Layer 6 of a small transformer language model trained on English Wikipedia (10 layers, counted from 0, width 96).
A neuron's activation on a vector x is ReLU(weights . x + bias), where the dot is the dot product.

Input weights of the MLP neurons that the questions are about. A number n stands for (n - 128) times 0.011.
n28 (bias -0.051): 137, 152, 126, 133, 152, 139, 152, 90, 130, 125, 54, 150, 80, 129, 145, 160, 169, 115, 171, 101, 133, 81, 105, 105, 128, 126, 229, 116, 53, 97, 139, 150, 147, 109, 136, 127, 87, 100, 110, 103, 115, 128, 126, 95, 201, 124, 153, 133, 105, 172, 124, 143, 159, 163, 128, 152, 91, 110, 111, 82, 118, 55, 126, 95, 133, 150, 81, 98, 126, 194, 161, 103, 130, 105, 145, 95, 116, 153, 117, 123, 152, 79, 113, 155, 164, 132, 141, 121, 155, 220, 111, 83, 80, 195, 172, 94
n38 (bias -0.052): 127, 99, 158, 138, 125, 119, 67, 154, 114, 140, 206, 90, 88, 130, 69, 154, 110, 87, 198, 90, 195, 167, 125, 137, 98, 118, 152, 198, 132, 143, 118, 115, 106, 106, 146, 123, 127, 142, 126, 171, 129, 128, 136, 192, 116, 96, 162, 167, 106, 83, 175, 59, 117, 94, 129, 183, 64, 147, 117, 161, 139, 133, 182, 32, 148, 139, 168, 82, 106, 170, 170, 94, 119, 151, 73, 114, 122, 131, 103, 119, 99, 114, 134, 143, 109, 158, 71, 107, 94, 112, 133, 172, 157, 92, 148, 162
n128 (bias -0.041): 189, 148, 87, 132, 155, 80, 175, 118, 157, 79, 167, 104, 115, 165, 154, 193, 142, 142, 144, 109, 148, 144, 149, 146, 110, 67, 119, 154, 140, 166, 125, 100, 81, 143, 82, 63, 133, 180, 83, 89, 135, 159, 159, 132, 125, 127, 121, 118, 111, 142, 161, 90, 152, 124, 129, 102, 171, 158, 88, 82, 121, 96, 129, 159, 164, 140, 94, 135, 118, 159, 149, 150, 156, 152, 150, 113, 135, 98, 134, 100, 151, 141, 98, 87, 120, 138, 111, 73, 144, 162, 125, 130, 80, 102, 129, 148
n145 (bias -0.060): 99, 151, 175, 127, 140, 111, 141, 118, 55, 104, 151, 70, 129, 116, 116, 149, 165, 118, 101, 134, 156, 160, 164, 142, 120, 151, 77, 81, 100, 139, 116, 108, 186, 152, 116, 148, 163, 197, 206, 94, 67, 135, 136, 133, 160, 191, 114, 133, 218, 76, 184, 115, 125, 106, 87, 135, 129, 60, 101, 95, 100, 79, 144, 113, 104, 132, 77, 126, 155, 125, 112, 167, 159, 85, 98, 135, 113, 87, 142, 111, 138, 137, 123, 94, 161, 135, 119, 150, 109, 136, 187, 93, 134, 128, 161, 161
n160 (bias -0.065): 106, 109, 137, 128, 145, 123, 91, 134, 114, 148, 116, 128, 167, 105, 108, 107, 104, 92, 110, 153, 132, 142, 191, 152, 88, 98, 144, 126, 103, 195, 76, 131, 186, 140, 102, 177, 91, 141, 72, 99, 124, 102, 145, 181, 131, 139, 119, 161, 125, 118, 112, 164, 95, 114, 158, 76, 142, 100, 135, 82, 144, 77, 177, 161, 130, 95, 172, 106, 85, 123, 102, 193, 114, 167, 51, 144, 158, 50, 146, 115, 124, 103, 142, 107, 135, 125, 132, 146, 172, 130, 103, 184, 89, 153, 180, 137
n181 (bias -0.057): 169, 115, 77, 183, 88, 91, 115, 131, 93, 131, 83, 101, 103, 124, 97, 163, 124, 68, 122, 64, 153, 116, 155, 149, 114, 123, 124, 92, 111, 82, 175, 183, 139, 129, 194, 136, 117, 141, 115, 130, 116, 197, 141, 130, 140, 127, 167, 134, 168, 160, 144, 91, 157, 118, 150, 139, 145, 135, 115, 88, 118, 113, 138, 152, 85, 131, 162, 157, 142, 180, 157, 73, 166, 85, 124, 100, 133, 125, 174, 146, 120, 160, 50, 157, 131, 113, 111, 147, 131, 100, 89, 136, 104, 135, 190, 138
n189 (bias -0.075): 149, 111, 109, 176, 131, 116, 138, 124, 104, 146, 122, 147, 157, 71, 89, 135, 162, 158, 139, 183, 135, 180, 154, 153, 158, 123, 95, 75, 112, 111, 128, 94, 75, 98, 86, 117, 173, 152, 137, 134, 127, 167, 99, 85, 75, 105, 150, 91, 106, 131, 147, 63, 175, 129, 95, 92, 114, 151, 126, 116, 175, 160, 91, 124, 169, 121, 106, 133, 91, 110, 124, 106, 157, 131, 126, 149, 125, 134, 172, 149, 152, 104, 143, 134, 115, 153, 130, 138, 117, 169, 111, 118, 124, 134, 136, 135
n206 (bias -0.069): 132, 174, 133, 92, 203, 118, 117, 144, 176, 109, 172, 109, 144, 129, 52, 188, 85, 156, 87, 102, 96, 117, 150, 150, 167, 170, 127, 118, 197, 122, 121, 155, 108, 183, 93, 82, 120, 152, 54, 93, 68, 142, 186, 125, 88, 126, 98, 92, 141, 177, 129, 162, 183, 245, 58, 131, 142, 167, 173, 74, 127, 84, 128, 139, 153, 150, 79, 80, 195, 87, 92, 120, 155, 108, 140, 114, 96, 184, 126, 124, 149, 87, 78, 135, 162, 74, 196, 76, 79, 130, 134, 98, 126, 173, 158, 152
n232 (bias -0.086): 82, 61, 158, 90, 148, 158, 190, 135, 130, 129, 129, 112, 114, 137, 99, 127, 96, 178, 133, 106, 162, 129, 155, 132, 67, 129, 159, 52, 72, 184, 119, 21, 173, 124, 100, 123, 157, 123, 177, 145, 116, 132, 160, 171, 118, 166, 173, 148, 117, 172, 109, 134, 87, 202, 127, 184, 119, 104, 99, 146, 91, 148, 127, 124, 125, 95, 135, 129, 99, 131, 134, 125, 166, 125, 141, 99, 110, 55, 199, 123, 181, 92, 134, 95, 135, 91, 129, 129, 101, 96, 108, 188, 127, 149, 93, 141
n235 (bias -0.052): 79, 147, 85, 119, 97, 110, 134, 125, 186, 120, 113, 169, 130, 138, 84, 150, 168, 175, 84, 200, 125, 100, 171, 112, 106, 131, 151, 88, 102, 63, 126, 90, 128, 175, 175, 112, 150, 161, 194, 115, 154, 105, 127, 120, 191, 132, 118, 96, 78, 119, 188, 95, 83, 117, 135, 100, 138, 106, 131, 102, 137, 102, 107, 112, 98, 110, 162, 135, 208, 89, 101, 97, 149, 136, 103, 186, 75, 118, 137, 129, 181, 136, 125, 173, 171, 131, 154, 135, 103, 121, 105, 144, 124, 153, 183, 74
n250 (bias -0.017): 138, 185, 67, 172, 119, 114, 141, 179, 152, 110, 141, 122, 180, 116, 159, 143, 62, 92, 75, 44, 98, 107, 94, 155, 166, 133, 164, 154, 59, 142, 154, 133, 137, 190, 168, 135, 41, 165, 113, 105, 74, 111, 139, 135, 151, 72, 135, 150, 65, 147, 105, 110, 134, 143, 152, 123, 129, 159, 92, 143, 98, 109, 168, 111, 125, 89, 181, 79, 105, 201, 112, 149, 147, 116, 156, 170, 146, 126, 114, 142, 124, 70, 96, 169, 139, 150, 112, 115, 136, 134, 129, 66, 123, 152, 180, 133
n275 (bias -0.063): 134, 187, 112, 120, 109, 136, 158, 156, 96, 103, 100, 146, 132, 142, 64, 71, 107, 93, 124, 92, 159, 145, 195, 130, 139, 93, 166, 154, 84, 160, 157, 117, 133, 80, 93, 101, 129, 121, 136, 121, 135, 139, 186, 134, 135, 117, 161, 161, 128, 141, 193, 163, 154, 38, 121, 152, 101, 63, 145, 148, 101, 151, 138, 61, 87, 191, 120, 98, 151, 187, 153, 78, 142, 92, 135, 117, 150, 125, 171, 158, 152, 88, 120, 164, 118, 159, 105, 80, 168, 93, 110, 130, 91, 198, 172, 102
n276 (bias -0.055): 80, 126, 115, 89, 145, 134, 102, 142, 146, 150, 122, 151, 97, 75, 124, 159, 98, 151, 129, 84, 125, 119, 213, 114, 126, 176, 183, 113, 135, 145, 123, 45, 143, 128, 172, 124, 137, 161, 165, 67, 108, 179, 193, 131, 86, 115, 143, 88, 135, 89, 112, 140, 127, 162, 124, 109, 97, 173, 125, 157, 102, 117, 71, 161, 134, 126, 86, 154, 86, 142, 124, 115, 104, 43, 116, 139, 170, 68, 115, 151, 127, 94, 149, 128, 113, 114, 186, 140, 119, 102, 155, 214, 148, 130, 205, 116
n278 (bias -0.034): 79, 121, 181, 137, 95, 101, 133, 109, 155, 123, 175, 174, 160, 79, 113, 151, 64, 143, 162, 156, 109, 162, 176, 104, 92, 111, 78, 108, 148, 125, 149, 127, 85, 175, 125, 157, 145, 169, 139, 128, 142, 152, 112, 98, 144, 103, 118, 161, 170, 95, 33, 92, 110, 120, 114, 142, 86, 109, 123, 145, 68, 119, 126, 166, 92, 109, 125, 106, 159, 73, 95, 191, 105, 117, 120, 92, 135, 116, 155, 147, 141, 129, 198, 109, 133, 100, 206, 124, 101, 158, 208, 74, 154, 173, 133, 175
n287 (bias -0.058): 130, 174, 103, 148, 141, 112, 127, 156, 195, 114, 82, 84, 136, 177, 174, 186, 145, 110, 163, 133, 174, 102, 104, 121, 75, 118, 108, 76, 126, 132, 94, 61, 119, 147, 124, 78, 129, 132, 76, 105, 125, 153, 98, 120, 114, 142, 82, 153, 175, 139, 150, 141, 86, 112, 78, 89, 109, 139, 110, 97, 159, 110, 186, 154, 120, 101, 81, 104, 88, 119, 120, 153, 173, 152, 140, 151, 183, 110, 137, 169, 110, 143, 89, 134, 176, 123, 85, 133, 133, 104, 148, 98, 180, 201, 139, 187
n291 (bias -0.025): 117, 138, 116, 119, 129, 124, 104, 158, 73, 104, 95, 116, 131, 141, 95, 131, 117, 192, 141, 128, 121, 158, 129, 78, 126, 91, 114, 68, 129, 131, 114, 95, 187, 137, 131, 126, 138, 145, 164, 168, 172, 180, 126, 166, 115, 90, 131, 144, 116, 107, 159, 106, 73, 117, 110, 118, 98, 99, 151, 156, 172, 92, 135, 133, 131, 90, 113, 144, 110, 95, 110, 88, 133, 189, 185, 102, 137, 176, 119, 164, 126, 121, 81, 126, 177, 102, 134, 167, 143, 150, 131, 139, 140, 148, 114, 161
n303 (bias -0.059): 123, 107, 102, 165, 125, 85, 165, 140, 98, 112, 157, 127, 82, 145, 156, 97, 135, 121, 121, 102, 146, 76, 124, 152, 184, 169, 141, 180, 127, 137, 137, 101, 86, 162, 114, 89, 120, 130, 154, 116, 120, 86, 156, 155, 90, 60, 130, 145, 96, 123, 128, 121, 150, 146, 149, 190, 111, 185, 100, 132, 116, 150, 129, 117, 188, 193, 56, 109, 138, 136, 109, 132, 132, 67, 147, 111, 133, 154, 118, 118, 163, 102, 128, 100, 131, 132, 113, 179, 113, 121, 142, 136, 61, 163, 123, 120
n309 (bias -0.057): 59, 86, 135, 114, 141, 160, 133, 136, 81, 87, 146, 116, 109, 165, 96, 108, 132, 106, 94, 146, 182, 110, 119, 157, 132, 136, 138, 139, 163, 99, 63, 125, 115, 167, 71, 98, 101, 102, 103, 155, 62, 173, 129, 99, 153, 73, 98, 167, 163, 137, 177, 172, 117, 160, 71, 170, 108, 139, 138, 97, 126, 85, 134, 135, 162, 145, 186, 123, 194, 122, 124, 149, 140, 135, 161, 135, 160, 104, 110, 114, 146, 109, 172, 92, 184, 127, 103, 117, 130, 160, 122, 176, 139, 147, 177, 110
n317 (bias -0.038): 81, 123, 132, 144, 92, 53, 155, 124, 98, 146, 124, 167, 99, 186, 108, 105, 129, 159, 120, 99, 147, 171, 107, 91, 74, 95, 150, 110, 144, 123, 153, 90, 123, 130, 116, 111, 159, 96, 129, 129, 52, 141, 145, 167, 133, 127, 137, 134, 166, 147, 117, 113, 134, 130, 119, 133, 129, 161, 127, 166, 159, 134, 109, 193, 144, 159, 47, 149, 136, 116, 113, 160, 82, 148, 137, 72, 163, 108, 141, 81, 96, 137, 102, 107, 174, 169, 103, 159, 118, 120, 202, 144, 108, 164, 134, 166
n327 (bias -0.039): 120, 109, 132, 110, 161, 124, 130, 138, 139, 78, 168, 123, 120, 132, 156, 143, 88, 102, 126, 102, 116, 160, 165, 74, 137, 88, 147, 119, 156, 88, 81, 151, 172, 140, 150, 147, 127, 196, 101, 160, 138, 125, 133, 144, 82, 134, 96, 100, 134, 189, 126, 86, 85, 190, 126, 105, 89, 148, 122, 112, 94, 153, 109, 86, 101, 132, 124, 122, 83, 127, 150, 137, 112, 134, 129, 149, 146, 168, 135, 114, 128, 157, 144, 186, 146, 143, 160, 142, 80, 147, 147, 108, 157, 125, 173, 85
n342 (bias -0.030): 139, 121, 203, 147, 67, 149, 113, 141, 124, 100, 122, 119, 156, 129, 136, 74, 96, 143, 109, 183, 110, 166, 136, 78, 160, 139, 136, 142, 171, 116, 146, 148, 167, 93, 153, 128, 130, 122, 109, 122, 95, 117, 121, 102, 158, 125, 133, 165, 121, 115, 122, 139, 170, 99, 94, 124, 102, 131, 148, 76, 135, 119, 162, 124, 80, 126, 199, 189, 120, 101, 106, 93, 150, 110, 141, 126, 91, 187, 95, 162, 161, 75, 144, 159, 152, 89, 92, 97, 115, 117, 93, 136, 141, 118, 148, 141
n350 (bias -0.022): 156, 96, 81, 158, 159, 113, 150, 142, 88, 105, 139, 116, 175, 148, 137, 73, 154, 131, 115, 121, 86, 146, 125, 151, 110, 168, 123, 129, 183, 169, 125, 91, 176, 161, 130, 117, 100, 114, 61, 110, 134, 123, 120, 182, 118, 141, 138, 104, 106, 120, 165, 80, 103, 76, 76, 120, 129, 170, 121, 108, 97, 152, 134, 118, 111, 98, 107, 110, 152, 120, 168, 137, 140, 104, 170, 105, 115, 164, 170, 176, 132, 82, 101, 153, 162, 161, 135, 153, 138, 130, 134, 89, 105, 105, 131, 105
n356 (bias -0.070): 66, 111, 181, 118, 150, 99, 132, 223, 95, 165, 145, 38, 113, 130, 129, 163, 171, 128, 132, 44, 168, 70, 95, 128, 122, 130, 115, 109, 126, 99, 196, 105, 153, 123, 139, 135, 137, 135, 149, 147, 74, 140, 95, 163, 122, 116, 148, 157, 139, 106, 129, 147, 109, 175, 184, 138, 173, 108, 149, 59, 176, 151, 141, 184, 151, 142, 121, 93, 174, 117, 115, 129, 118, 121, 163, 96, 126, 142, 173, 117, 105, 104, 100, 93, 120, 134, 92, 64, 123, 74, 138, 111, 132, 104, 131, 156
n381 (bias -0.033): 122, 143, 159, 102, 113, 165, 133, 126, 121, 114, 153, 75, 150, 161, 176, 109, 71, 102, 166, 131, 111, 155, 130, 140, 138, 97, 150, 102, 190, 160, 122, 61, 120, 129, 197, 159, 138, 168, 104, 115, 107, 115, 66, 131, 106, 135, 107, 180, 129, 164, 136, 68, 121, 112, 106, 205, 70, 94, 147, 142, 155, 166, 91, 115, 151, 57, 125, 162, 138, 94, 111, 123, 91, 160, 113, 105, 111, 123, 117, 145, 142, 152, 140, 138, 87, 143, 173, 105, 134, 58, 196, 73, 131, 108, 120, 142

Each question shows a token from some text and the vector x that enters the MLP there. A number n stands for (n - 128) times 0.043.

"io": 147, 118, 158, 106, 123, 152, 124, 91, 133, 47, 135, 160, 146, 147, 192, 118, 138, 124, 160, 125, 102, 129, 113, 181, 155, 120, 86, 190, 121, 120, 96, 110, 93, 135, 111, 146, 169, 80, 120, 162, 161, 134, 91, 107, 100, 140, 97, 102, 90, 151, 138, 124, 110, 113, 135, 142, 153, 132, 111, 141, 111, 135, 127, 159, 136, 159, 145, 162, 142, 150, 152, 160, 122, 153, 143, 101, 106, 134, 127, 143, 70, 146, 53, 146, 98, 109, 133, 142, 127, 113, 114, 116, 142, 136, 116, 120
Which three neurons fire most, strongest first? n128, n381, n350

" |": 123, 112, 137, 111, 136, 175, 103, 117, 129, 71, 114, 142, 149, 102, 175, 141, 136, 175, 123, 127, 99, 140, 119, 176, 151, 124, 105, 192, 93, 110, 92, 111, 86, 151, 103, 153, 170, 94, 170, 163, 125, 131, 99, 95, 99, 136, 110, 148, 83, 126, 127, 145, 118, 121, 155, 88, 164, 146, 142, 127, 113, 121, 88, 126, 127, 154, 107, 162, 151, 147, 139, 143, 88, 155, 128, 115, 152, 126, 112, 132, 113, 153, 71, 152, 139, 120, 101, 183, 120, 96, 119, 137, 174, 128, 114, 117
Which three neurons fire most, strongest first? n291, n189, n303

" H": 169, 126, 161, 118, 134, 161, 92, 117, 127, 99, 96, 149, 156, 108, 173, 118, 162, 183, 144, 149, 73, 128, 114, 166, 156, 135, 111, 199, 111, 105, 82, 119, 80, 126, 145, 143, 194, 66, 164, 173, 134, 137, 108, 110, 115, 127, 130, 122, 76, 120, 130, 128, 118, 99, 138, 137, 144, 126, 118, 136, 96, 141, 125, 96, 143, 136, 140, 124, 97, 123, 119, 189, 97, 159, 139, 139, 137, 133, 124, 129, 86, 154, 71, 138, 158, 131, 102, 132, 142, 112, 115, 144, 130, 76, 117, 132
Which of these neurons fires most? n189

"ock": 168, 129, 152, 107, 119, 111, 82, 114, 112, 99, 159, 167, 127, 108, 183, 121, 147, 168, 127, 118, 75, 125, 133, 195, 130, 169, 126, 174, 95, 127, 57, 146, 101, 154, 166, 153, 177, 97, 145, 165, 133, 140, 91, 127, 115, 135, 125, 102, 107, 136, 105, 148, 134, 80, 141, 112, 144, 134, 120, 131, 88, 130, 143, 107, 133, 135, 93, 150, 166, 131, 128, 142, 132, 124, 112, 150, 124, 85, 140, 154, 72, 140, 67, 123, 124, 138, 154, 141, 162, 116, 90, 139, 129, 124, 118, 100
Which neuron fires most, and how strongly? n350, at about 2.5

" 20": 97, 117, 136, 107, 111, 146, 93, 93, 118, 80, 130, 146, 157, 135, 170, 94, 118, 166, 115, 107, 99, 128, 135, 124, 128, 117, 133, 197, 98, 107, 72, 156, 118, 127, 132, 141, 196, 76, 154, 132, 122, 141, 89, 133, 83, 149, 112, 133, 114, 132, 123, 152, 134, 125, 145, 131, 199, 128, 132, 153, 115, 114, 97, 119, 135, 111, 135, 137, 158, 130, 170, 155, 119, 124, 89, 133, 119, 151, 160, 122, 120, 156, 51, 138, 130, 168, 129, 161, 136, 138, 137, 138, 177, 98, 104, 129
Which of these neurons fires most? n327

" F": 125, 123, 170, 102, 117, 143, 76, 87, 141, 79, 94, 102, 129, 118, 170, 139, 173, 162, 137, 130, 87, 127, 114, 164, 167, 134, 101, 181, 81, 122, 80, 125, 79, 120, 126, 159, 173, 84, 156, 156, 125, 162, 120, 137, 134, 141, 127, 167, 123, 143, 108, 137, 102, 129, 135, 103, 164, 134, 141, 146, 103, 130, 118, 149, 121, 119, 144, 159, 120, 143, 133, 186, 98, 154, 122, 124, 130, 97, 139, 128, 101, 165, 65, 122, 130, 143, 86, 110, 153, 100, 132, 148, 166, 108, 121, 124
Which neuron fires most, and how strongly? n287, at about 1.4

",": 106, 122, 130, 143, 137, 193, 87, 120, 121, 71, 86, 160, 129, 127, 173, 113, 164, 173, 149, 129, 87, 117, 122, 166, 109, 113, 86, 175, 91, 120, 100, 113, 105, 151, 146, 166, 174, 85, 159, 108, 124, 149, 82, 110, 122, 145, 138, 141, 110, 104, 125, 120, 126, 148, 115, 79, 137, 133, 110, 137, 115, 115, 109, 135, 121, 140, 122, 132, 171, 141, 126, 157, 120, 138, 137, 113, 133, 135, 145, 157, 100, 149, 68, 152, 156, 148, 124, 181, 108, 95, 117, 118, 135, 118, 107, 181
Which of these neurons fires most? n287

" comp": 137, 105, 136, 84, 133, 168, 103, 75, 152, 102, 82, 111, 143, 134, 166, 82, 130, 139, 148, 157, 122, 148, 107, 171, 122, 147, 91, 184, 86, 126, 145, 164, 107, 129, 137, 168, 167, 81, 120, 112, 109, 101, 82, 158, 102, 103, 149, 123, 105, 148, 113, 132, 156, 112, 126, 124, 198, 143, 137, 129, 111, 107, 77, 100, 107, 173, 168, 140, 134, 133, 152, 158, 94, 153, 120, 108, 100, 84, 166, 116, 84, 132, 80, 116, 135, 157, 118, 147, 144, 149, 124, 150, 164, 138, 142, 145
Which neuron fires most, and how strongly? n160, at about 2.8

" at": 124, 132, 121, 118, 112, 121, 121, 120, 124, 88, 78, 153, 146, 127, 179, 131, 149, 153, 122, 153, 66, 116, 164, 133, 159, 117, 116, 195, 107, 102, 111, 144, 102, 149, 140, 134, 194, 89, 163, 130, 146, 170, 100, 109, 99, 141, 111, 101, 102, 117, 92, 150, 152, 102, 148, 94, 154, 134, 142, 144, 107, 92, 105, 122, 120, 146, 163, 144, 130, 155, 127, 126, 127, 142, 162, 109, 91, 141, 148, 112, 85, 144, 53, 150, 144, 115, 119, 170, 117, 102, 119, 141, 165, 144, 140, 130
Which of these neurons fires most? n235

"sh": 162, 138, 167, 109, 133, 170, 143, 133, 124, 72, 112, 152, 141, 91, 203, 122, 133, 181, 146, 162, 86, 130, 121, 163, 177, 117, 112, 192, 87, 119, 74, 141, 140, 123, 121, 160, 184, 88, 126, 140, 145, 124, 146, 124, 105, 139, 116, 102, 110, 129, 131, 148, 103, 105, 139, 115, 148, 150, 124, 131, 113, 114, 115, 115, 118, 178, 129, 119, 126, 137, 115, 129, 110, 125, 136, 113, 130, 155, 141, 119, 82, 150, 41, 129, 118, 130, 108, 135, 106, 96, 137, 150, 138, 97, 136, 117
Which of these neurons fires most? n327

" Is": 138, 135, 147, 107, 103, 132, 103, 121, 92, 70, 96, 156, 170, 103, 177, 131, 181, 156, 157, 120, 90, 140, 118, 129, 144, 140, 84, 195, 123, 113, 97, 122, 89, 147, 138, 152, 191, 104, 140, 122, 128, 137, 114, 104, 89, 160, 112, 120, 121, 177, 132, 174, 130, 92, 140, 113, 164, 145, 110, 142, 87, 111, 109, 118, 110, 135, 162, 147, 140, 115, 106, 177, 117, 147, 153, 132, 129, 88, 126, 141, 117, 128, 65, 127, 138, 132, 127, 152, 131, 93, 94, 162, 135, 111, 145, 125
Which of these neurons fires most? n342

"ive": 139, 143, 154, 94, 130, 137, 94, 145, 121, 94, 133, 157, 142, 119, 137, 94, 162, 162, 125, 119, 105, 113, 123, 159, 123, 133, 124, 167, 128, 111, 121, 132, 74, 141, 127, 132, 174, 119, 170, 104, 139, 147, 95, 118, 92, 113, 99, 118, 138, 163, 89, 174, 148, 136, 127, 136, 184, 157, 127, 168, 73, 107, 125, 119, 125, 133, 147, 165, 132, 157, 173, 132, 122, 101, 116, 146, 92, 134, 125, 125, 96, 154, 42, 138, 139, 136, 135, 136, 90, 112, 107, 120, 165, 157, 113, 105
Which of these neurons fires most? n206

"es": 183, 134, 161, 118, 116, 122, 116, 105, 156, 104, 109, 134, 135, 123, 182, 143, 178, 168, 176, 133, 85, 131, 98, 148, 149, 172, 78, 186, 92, 128, 68, 119, 130, 155, 136, 126, 141, 104, 153, 143, 105, 148, 72, 95, 135, 112, 106, 103, 138, 154, 133, 149, 135, 116, 106, 115, 131, 104, 120, 180, 107, 107, 118, 155, 138, 143, 144, 156, 135, 124, 113, 149, 138, 96, 148, 105, 142, 94, 114, 151, 124, 140, 53, 126, 144, 114, 91, 136, 138, 98, 104, 125, 128, 113, 120, 155
Which neuron fires most, and how strongly? n287, at about 6

"ther": 151, 155, 172, 92, 117, 164, 110, 144, 116, 92, 112, 153, 137, 128, 165, 141, 147, 138, 158, 109, 121, 143, 101, 190, 112, 157, 103, 177, 98, 138, 68, 104, 116, 138, 138, 159, 187, 105, 140, 121, 106, 155, 124, 127, 103, 140, 106, 118, 112, 173, 113, 155, 166, 132, 131, 109, 145, 124, 104, 142, 109, 136, 92, 99, 114, 149, 123, 145, 142, 118, 158, 138, 94, 111, 93, 134, 148, 102, 147, 122, 92, 157, 45, 125, 132, 139, 121, 127, 154, 89, 111, 174, 129, 99, 143, 113
Which of these neurons fires most? n276

" Commission": 136, 114, 178, 106, 108, 139, 104, 64, 122, 73, 119, 160, 160, 112, 154, 77, 144, 167, 127, 133, 72, 142, 114, 187, 123, 159, 53, 188, 104, 121, 82, 139, 108, 134, 148, 159, 183, 109, 149, 131, 123, 132, 119, 110, 111, 145, 119, 132, 118, 158, 126, 137, 126, 96, 140, 146, 166, 121, 151, 106, 108, 103, 126, 148, 144, 135, 104, 138, 162, 156, 119, 167, 73, 159, 123, 157, 103, 102, 161, 144, 77, 128, 86, 162, 118, 140, 127, 156, 111, 120, 118, 123, 144, 123, 113, 96
Which neuron fires most, and how strongly? n145, at about 1.9

"ens": 147, 140, 123, 108, 128, 116, 116, 81, 116, 74, 148, 145, 154, 132, 166, 104, 159, 166, 136, 136, 91, 121, 149, 157, 146, 162, 82, 180, 92, 138, 51, 156, 120, 157, 130, 127, 168, 127, 139, 103, 106, 146, 95, 126, 116, 133, 106, 113, 112, 154, 136, 188, 150, 103, 116, 132, 132, 112, 148, 145, 135, 139, 131, 104, 105, 190, 119, 127, 144, 136, 113, 136, 93, 110, 146, 142, 115, 59, 121, 172, 102, 128, 61, 158, 103, 139, 129, 115, 150, 117, 99, 129, 148, 162, 106, 139
Which of these neurons fires most? n275

" D": 132, 132, 148, 119, 132, 132, 101, 69, 114, 82, 113, 157, 170, 111, 184, 129, 146, 163, 135, 128, 93, 108, 161, 168, 159, 146, 111, 187, 108, 115, 89, 164, 77, 123, 171, 121, 178, 66, 134, 131, 116, 124, 100, 102, 122, 135, 119, 141, 101, 150, 113, 151, 118, 125, 165, 128, 123, 117, 142, 136, 68, 123, 126, 105, 137, 126, 122, 130, 136, 123, 127, 183, 96, 143, 121, 116, 130, 108, 138, 162, 78, 144, 65, 129, 127, 147, 123, 134, 162, 93, 107, 147, 166, 126, 155, 139
The two highest activations, in order: n160, n278

"ad": 149, 124, 137, 116, 134, 170, 144, 104, 125, 82, 125, 154, 130, 133, 165, 97, 137, 152, 148, 128, 93, 127, 128, 167, 169, 137, 117, 219, 117, 96, 61, 147, 107, 114, 136, 122, 123, 79, 163, 133, 164, 136, 114, 126, 81, 138, 118, 141, 148, 142, 150, 136, 127, 103, 159, 148, 154, 116, 140, 147, 119, 118, 100, 132, 125, 135, 106, 140, 147, 135, 147, 139, 97, 118, 107, 129, 108, 137, 113, 147, 100, 115, 35, 155, 88, 142, 156, 151, 108, 133, 99, 150, 141, 129, 96, 116
Which three neurons fire most, strongest first? n303, n275, n350

" 9": 125, 131, 114, 97, 162, 165, 89, 108, 130, 86, 111, 127, 182, 129, 159, 136, 141, 150, 120, 116, 136, 113, 117, 120, 121, 143, 127, 233, 96, 110, 107, 143, 119, 123, 137, 152, 184, 77, 147, 147, 128, 158, 87, 149, 109, 144, 144, 134, 98, 150, 90, 182, 120, 141, 136, 110, 165, 102, 107, 142, 126, 106, 84, 153, 126, 116, 137, 131, 140, 139, 148, 168, 91, 90, 123, 111, 141, 125, 135, 122, 124, 159, 59, 153, 115, 157, 100, 136, 113, 117, 131, 137, 155, 74, 116, 146
Which of these neurons fires most? n356

" was": 121, 124, 142, 119, 101, 153, 86, 149, 105, 84, 59, 154, 154, 129, 202, 113, 124, 155, 143, 138, 119, 126, 142, 157, 150, 130, 104, 179, 106, 108, 117, 138, 113, 176, 133, 174, 163, 130, 155, 149, 144, 111, 100, 125, 104, 106, 115, 118, 103, 119, 112, 157, 101, 149, 124, 126, 143, 143, 155, 163, 81, 108, 94, 130, 125, 141, 139, 128, 152, 157, 103, 130, 89, 131, 108, 130, 111, 122, 130, 129, 125, 142, 40, 162, 123, 146, 104, 156, 117, 112, 114, 120, 185, 146, 133, 116
Which of these neurons fires most? n250

" h": 144, 128, 132, 114, 124, 156, 96, 152, 114, 98, 99, 164, 127, 100, 193, 103, 151, 177, 143, 138, 102, 118, 161, 177, 137, 143, 95, 219, 93, 125, 105, 124, 99, 141, 178, 155, 187, 91, 141, 149, 127, 135, 91, 165, 106, 149, 126, 115, 75, 125, 95, 128, 88, 121, 146, 136, 159, 115, 128, 137, 100, 102, 144, 73, 108, 147, 159, 133, 103, 134, 135, 156, 85, 162, 122, 108, 116, 136, 119, 129, 101, 154, 69, 140, 137, 137, 127, 126, 129, 122, 114, 147, 120, 117, 112, 131
Which neuron fires most, and how strongly? n38, at about 3.3

"an": 132, 140, 129, 115, 155, 164, 101, 137, 120, 100, 133, 156, 138, 140, 152, 116, 160, 150, 170, 99, 97, 152, 101, 158, 149, 139, 109, 145, 97, 108, 73, 153, 128, 119, 141, 139, 173, 112, 175, 131, 155, 184, 95, 83, 87, 108, 131, 100, 138, 145, 107, 123, 156, 136, 137, 107, 127, 136, 143, 152, 124, 117, 138, 93, 101, 141, 106, 168, 132, 152, 119, 151, 146, 113, 136, 118, 80, 85, 115, 169, 171, 119, 41, 121, 120, 138, 120, 143, 130, 89, 105, 128, 138, 148, 88, 142
Which of these neurons fires most? n189

" The": 117, 144, 120, 115, 130, 145, 88, 128, 109, 88, 90, 119, 138, 115, 176, 105, 151, 132, 138, 126, 109, 94, 122, 195, 141, 132, 114, 211, 104, 138, 118, 138, 102, 145, 105, 159, 172, 96, 153, 121, 132, 152, 89, 150, 99, 158, 123, 128, 90, 129, 99, 141, 165, 124, 158, 119, 156, 145, 129, 151, 117, 103, 102, 113, 103, 103, 145, 150, 112, 120, 121, 149, 79, 129, 132, 133, 104, 140, 159, 124, 77, 130, 45, 154, 146, 134, 125, 167, 129, 131, 123, 127, 156, 164, 141, 161
Which neuron fires most, and how strongly? n250, at about 3.7

"ter": 134, 111, 174, 113, 121, 187, 100, 103, 110, 81, 108, 172, 116, 115, 170, 122, 139, 147, 150, 144, 84, 126, 106, 168, 126, 121, 79, 166, 101, 134, 80, 168, 123, 137, 128, 141, 161, 75, 121, 130, 173, 113, 85, 90, 96, 126, 99, 117, 100, 143, 125, 148, 137, 127, 143, 133, 182, 126, 121, 117, 119, 108, 130, 112, 141, 137, 98, 159, 170, 164, 131, 178, 130, 124, 137, 140, 102, 139, 163, 156, 120, 154, 53, 133, 110, 125, 153, 143, 112, 131, 116, 140, 149, 108, 135, 86
Which of these neurons fires most? n28